Layer 4 of a small transformer language model trained on English Wikipedia (9 layers, counted from 0, width 64). Numbers have three digits each and are written without spaces.
A neuron's activation on a vector x is GELU(weights . x + bias), where the dot is the dot product.
The model reads these tokens: "ia" " col" "i" " K" "-" "12" " it" " has" " been" " noted" " that" " ph" "os" "ph" "of" "ruct" "ok"

The vector x that enters this layer's MLP at each token. A number n stands for (n - 500) times 0.0082.
0 "ia": 519368753427565650427264503521531344579533393437263471023592436587716524396689385474400341455618608417429627404612577443621536641456601573370407649519531628455588569357474484594553418422632563
1 " col": 519357695372715628403198372552575267508456421654355538160448405433698531494674353496438121565505611518375586579617468605591491524590445547379544535610433540469634428403582425504566551503824571
2 "i": 525394674426723560361344538492435341495574496560209371219603353440725498455656383542354173474590560396463657443635502519535388621498466536306537640583490643639704387326613338652532508519707600
3 " K": 477187749488645653374430465376519382531432378664325431263507342475690713358707412618448132590405538393515746355536537580561382600319600547357557569564573519494654504347562486560659452492699507
4 "-": 415373602278543601367446458560449374555481372814253571228617399581641652555749369589411131546533525435315711417615492465483363648552535580312532465470587573584709488322524386596617661454562491
5 "12": 575279582369702517391488399404602462516460380659197508141631486457561629427771463584404153533608662355335692304655494528540401528481466482420574422560577620528666531430618397717466583516529573
6 " it": 640258721435610781488359509505641444625517271649377364212585356455492558583744436472381245520531550337325601452479645480638374512444546467316464664493436499545714475384493399684445599366730551
7 " has": 567445770485652769458332370547457454675486276692413518168685415416491469507807385432321405561562598370418627396476580577493438528508529617261541498496574266629665434469439499605403496342665543
8 " been": 593599727464566812334303425532582432575524320626257330218570553383480431524810408465372455586614712354405606428379531573466476593441582641337567506535545340523644462369449381660506513318717505
9 " noted": 654396659516615631492267244616518356559618474575349343228633513303605397364785396460384344479422722404424393282480488539654463486619614561311486562523564464599579418406481470748534523579761565
10 " that": 619296699556747514408393368615384359590450337599451426132619406370506343496806490485429547462430564571531528363570522422723423622394555676411410676386583501523630450447397671619402505440658442
11 " ph": 766360477455740529543380438589505324503323374792303628348460419354791418496692463453309296524387346585636573423524406583598435643370544553471544558614481395453588380206652516614726463526596567
12 "os": 699310540478659410447417473478511333564488321704298489107661549380629475446620466497511411509344290539424732467639430512656488686458462507421598673499441399530709483268727390669640500506619465
13 "ph": 702303499554797473510528452566473321540433390704246567157552448373707415497644494478419266323559451542482734391463428547635442660304448518437627542572561370536771442357627484555596451552589575
14 "of": 566286447567691476423503428506658369532484320618311473149595445354544454422679441559515371393595562666378841434470513553759469677335353473411622516456487365584772412357573379639599495480583693
15 "ruct": 728282420582578621326444307345568318730493405602416524202580506318538429566751427456320474284568660603389663487449513505644492699486376465348620581491463467503680445403549516663700336618650550
16 "ok": 650267513631506412448454349394595408569544346609248477204576467446653493475707426444377300375611605600381708479479547488719613707291422484384686622484574446624661517301442315714696385529580548

Each question shows the input weights of one neuron of the MLP. A number n stands for (n - 500) times 0.0026.

n190 (bias -0.085): 442255550625407438400306443461431596512536707362550300407369632597528665539418426518395637405529504478568452434477609335421611538481550513461377396597623632406727586527441699427580610538329528
On which token does it fire most, and how strongly? 0 "ia", at about 1.9

n100 (bias -0.061): 599539597381466376380532570462563604420613611455404552521450716371456374453619463491600635461489393566361494498292563577636460400577441597605510421448524552471266529360562566626447415434685497
Its three highest activations, in order, are on tokens 9 " noted", 8 " been", 12 "os"

n107 (bias -0.036): 477424544640496429459603657508360486492387700394473277436558578545434472568430475645525330431608507639624467324550580446562533366485607526475557436585473429686460729632421475598494507375396446
Which token does this neuron like most? 5 "12"

n109 (bias -0.064): 521561334564381550343462637543572475460469527425361483466278605509374472456597591473524601487458554553612566397427520502632505446693597512704310304596484516550435418465385510617751456607428569
On which token does it fire most, and how strongly? 15 "ruct", at about 0.16

n198 (bias -0.031): 510598318518524607583543672470473529565703321473280661334528524479480541551438527514464570539477453473461539508377567511409416515675501584542282439495528418472401564690609503455441457611462505
Which token does this neuron like most? 7 " has"

n106 (bias -0.042): 648608426439479315537328479501513423346470509638659377424415480570586298581477426600371475410494579610731380469474492577555548630554335621687578525507558230576379573481427548454382527586526553
On which token does it fire most, and how strongly? 11 " ph", at about 2.9

n64 (bias -0.049): 567499548410708375296464434606508432500479504718513474747611511408410276615482507454599492611652387486470312500366479514536551584636334566620531399435472318613476444420515412446486589619590388
Which token does this neuron like most? 11 " ph"

n194 (bias -0.087): 496574491424613584516494498468623590495408470475639439513434384455543362649545435457599457575617548475529407447479477346439455420496514494433336511637571333646422570457443612349579494455560600
Which token does this neuron like most? 7 " has"

n101 (bias -0.019): 498415531611304437464482543546466565363614503382560564424317474454717513441576607444483715452582488632398444502487524337417695452575552352496637564380543499673505525508426470644387389558488581
On which token does it fire most, and how strongly? 16 "ok", at about 2.2

n8 (bias -0.034): 354640537659640343567675417386627439512662616422563447433507487428676521468620652482470515495555392468509527378441577447459408481379478454568460547614369613582312490384387484456625507369447586
Its three highest activations, in order, are on tokens 16 "ok", 2 "i", 14 "of"

n68 (bias -0.002): 478372531533444439475448587454585599406534496562615579514445671592476718435568512447579501511366523479521468481445477471328400317545507561363516318352469555520482477437600596488605549472694588
On which token does it fire most, and how strongly? 3 " K", at about 1.6

n22 (bias -0.042): 761473701629432514656553587565414387477425397446607660367467597488295643555481422624513475515641449475386497557422370444168513577616393517580499418666459495616558557460416353441453571487433685
Which token does this neuron like most? 7 " has"

n43 (bias -0.036): 487360363565607593328435414402384495476566546540595479546454509574643478383431431603640399483443472716703483732472566418533379475548472487657437402488684485514548489440486533477437333541525525
On which two tokens does it fire most, strongest first? 3 " K", 11 " ph"

n51 (bias -0.057): 798596395523619455247629572657457304423591329268560432495610575501477471523351566444502552587379320478421541495401505477539594595515533484618452448526529653589449370462651780420671624488545340
Which token does this neuron like most? 12 "os"

n3 (bias -0.014): 479394498498406505530511581499585748410354458584498652479383440373594543446641675384650523506424416500565506487301425667465548352469411611403471596483497445527470566537562475447381443608580615
On which token does it fire most, and how strongly? 11 " ph", at about 1.4

n6 (bias -0.062): 280480587668472169475487513576456580515534532414705327475478589651687488699495373347498483638517478491568437164594671328630574600451443479410409471537427425483595419507381576425588631377625530
Which token does this neuron like most? 10 " that"

n191 (bias 0.004): 525400470336509511670472403471534444566656576427643499515435460588445463540328415464495474463310468649465364603692448407466566556561742393628633508574500518536490421328559501527421485532546513
On which two tokens does it fire most, strongest first? 1 " col", 12 "os"

n49 (bias -0.039): 487447481492420485439682403508536443465462624487576649271594601488530503628463442679392648588636376472497424446517441411386591463648419537387541371511471482672694426389309624572436580506247512
On which token does it fire most, and how strongly? 4 "-", at about 1.9

n250 (bias -0.039): 640659447516553585445464532443608415348406631461417560604366580427606689422517426412516643487353446594363601518478555268508495638544395538567307418551555503561479494369497553476429493464377547
Which token does this neuron like most? 11 " ph"

n105 (bias -0.038): 628394476333662357444434473329500333553442608531467530468318440654661414369410545353552513490564600673690356465563661499371457541562503408683487523514609311559462493604434513442550517507467514
On which token does it fire most, and how strongly? 11 " ph", at about 2.1

n55 (bias -0.067): 490450479688469525356584483539477590565375588583460499274410374649586640512492462623635521614634376329539410555462575473476506540448405447512563603553438538332358483478342492505536664507505455
Which token does this neuron like most? 3 " K"

n143 (bias -0.040): 501522563572441612496595426356529419538491693573424409461252584567540518524499521537599663534553524483495601523426521333654605425217299522453622539426332445538535609466538465368496533475520507
On which two tokens does it fire most, strongest first? 16 "ok", 14 "of"

n241 (bias -0.055): 496516467527368572480543505448587620401419448657394391626512577458573405575523450539469514720694480441569300411450563439467587400626804313552580560561468362488438484463441538558435542528425467
On which two tokens does it fire most, strongest first? 8 " been", 9 " noted"

n243 (bias -0.044): 448691630371521485274424537501498157409701563714618478615522556606549384492551402480478580439467503657546410506414435514644453539510551230600477616579391380648521537506494421432457440678440483
On which two tokens does it fire most, strongest first? 9 " noted", 1 " col"

n168 (bias -0.080): 561330559605404421439513589359487816487567472513457391420438510635502506759338504488364589561692427543457536400431385572688542569625535359275569528433466451680240572623424681428459529353569558
Its three highest activations, in order, are on tokens 16 "ok", 6 " it", 7 " has"

n9 (bias -0.074): 456553613557466425425507441406524471441360508592427458637478379579479443481455517477482525638661561579304499548485531523603257570654382408440465521394396482570555633366567631522524399687452587
Which token does this neuron like most? 15 "ruct"

n125 (bias -0.010): 569537388472565749520395342742504669481510546348604593469509414533425688474369501277523519427356472630377478609478421460575448498526458578430315400479517720530309426414567562478447508643729429
Which token does this neuron like most? 1 " col"

n56 (bias -0.036): 503538684508546423492517486394567419460477518466474463503401441531478572367575405747359537536474357723585516580465449442344624487529362402603460570611568424590401509506270590710434430454697577
On which token does it fire most, and how strongly? 3 " K", at about 1.1

n236 (bias -0.046): 369481513500543605424757435598538421495465464603481395536502665505470580521396473484504426589617330377549546422485499490549592422482651352489282558633610491335501614573496582443435708500440305
Its three highest activations, in order, are on tokens 4 "-", 3 " K", 5 "12"

n247 (bias -0.058): 605517667326448412377588730627485496429606620436414370598462510595341494555447547521363564508548571499397528426610361495673400564519509517586277386617418593511617488496516544430461541433340426
Which token does this neuron like most? 2 "i"

n37 (bias -0.051): 533377440564524286528668467475564434502418354579534600525565551595490492528514457531579623424412395646582434535447657498407552477514447501521649499534429561421493380483527586587319404509437447
Which token does this neuron like most? 12 "os"

n238 (bias -0.070): 579604668741345674568662366516325467651499503396461592486691522329545468601557283483519523591513602358464386565485398316503491345517536569570512552647538398547411466389333520330396510623463441
On which two tokens does it fire most, strongest first? 7 " has", 9 " noted"

n114 (bias -0.035): 473442646494630433545382534434394548525521313704860489679465750621401434487491350543412366507569527599468446455367605539480206376563448427533455655661454467434420637396607572400436344374576608
Its three highest activations, in order, are on tokens 6 " it", 7 " has", 1 " col"

n166 (bias 0.005): 592649551371522502422714543684614381380610313539467582543425493375520526269634644349661643417524545361343503501389416592537537525526397398528469491611406519344433538488557506474574491588349546
Which token does this neuron like most? 14 "of"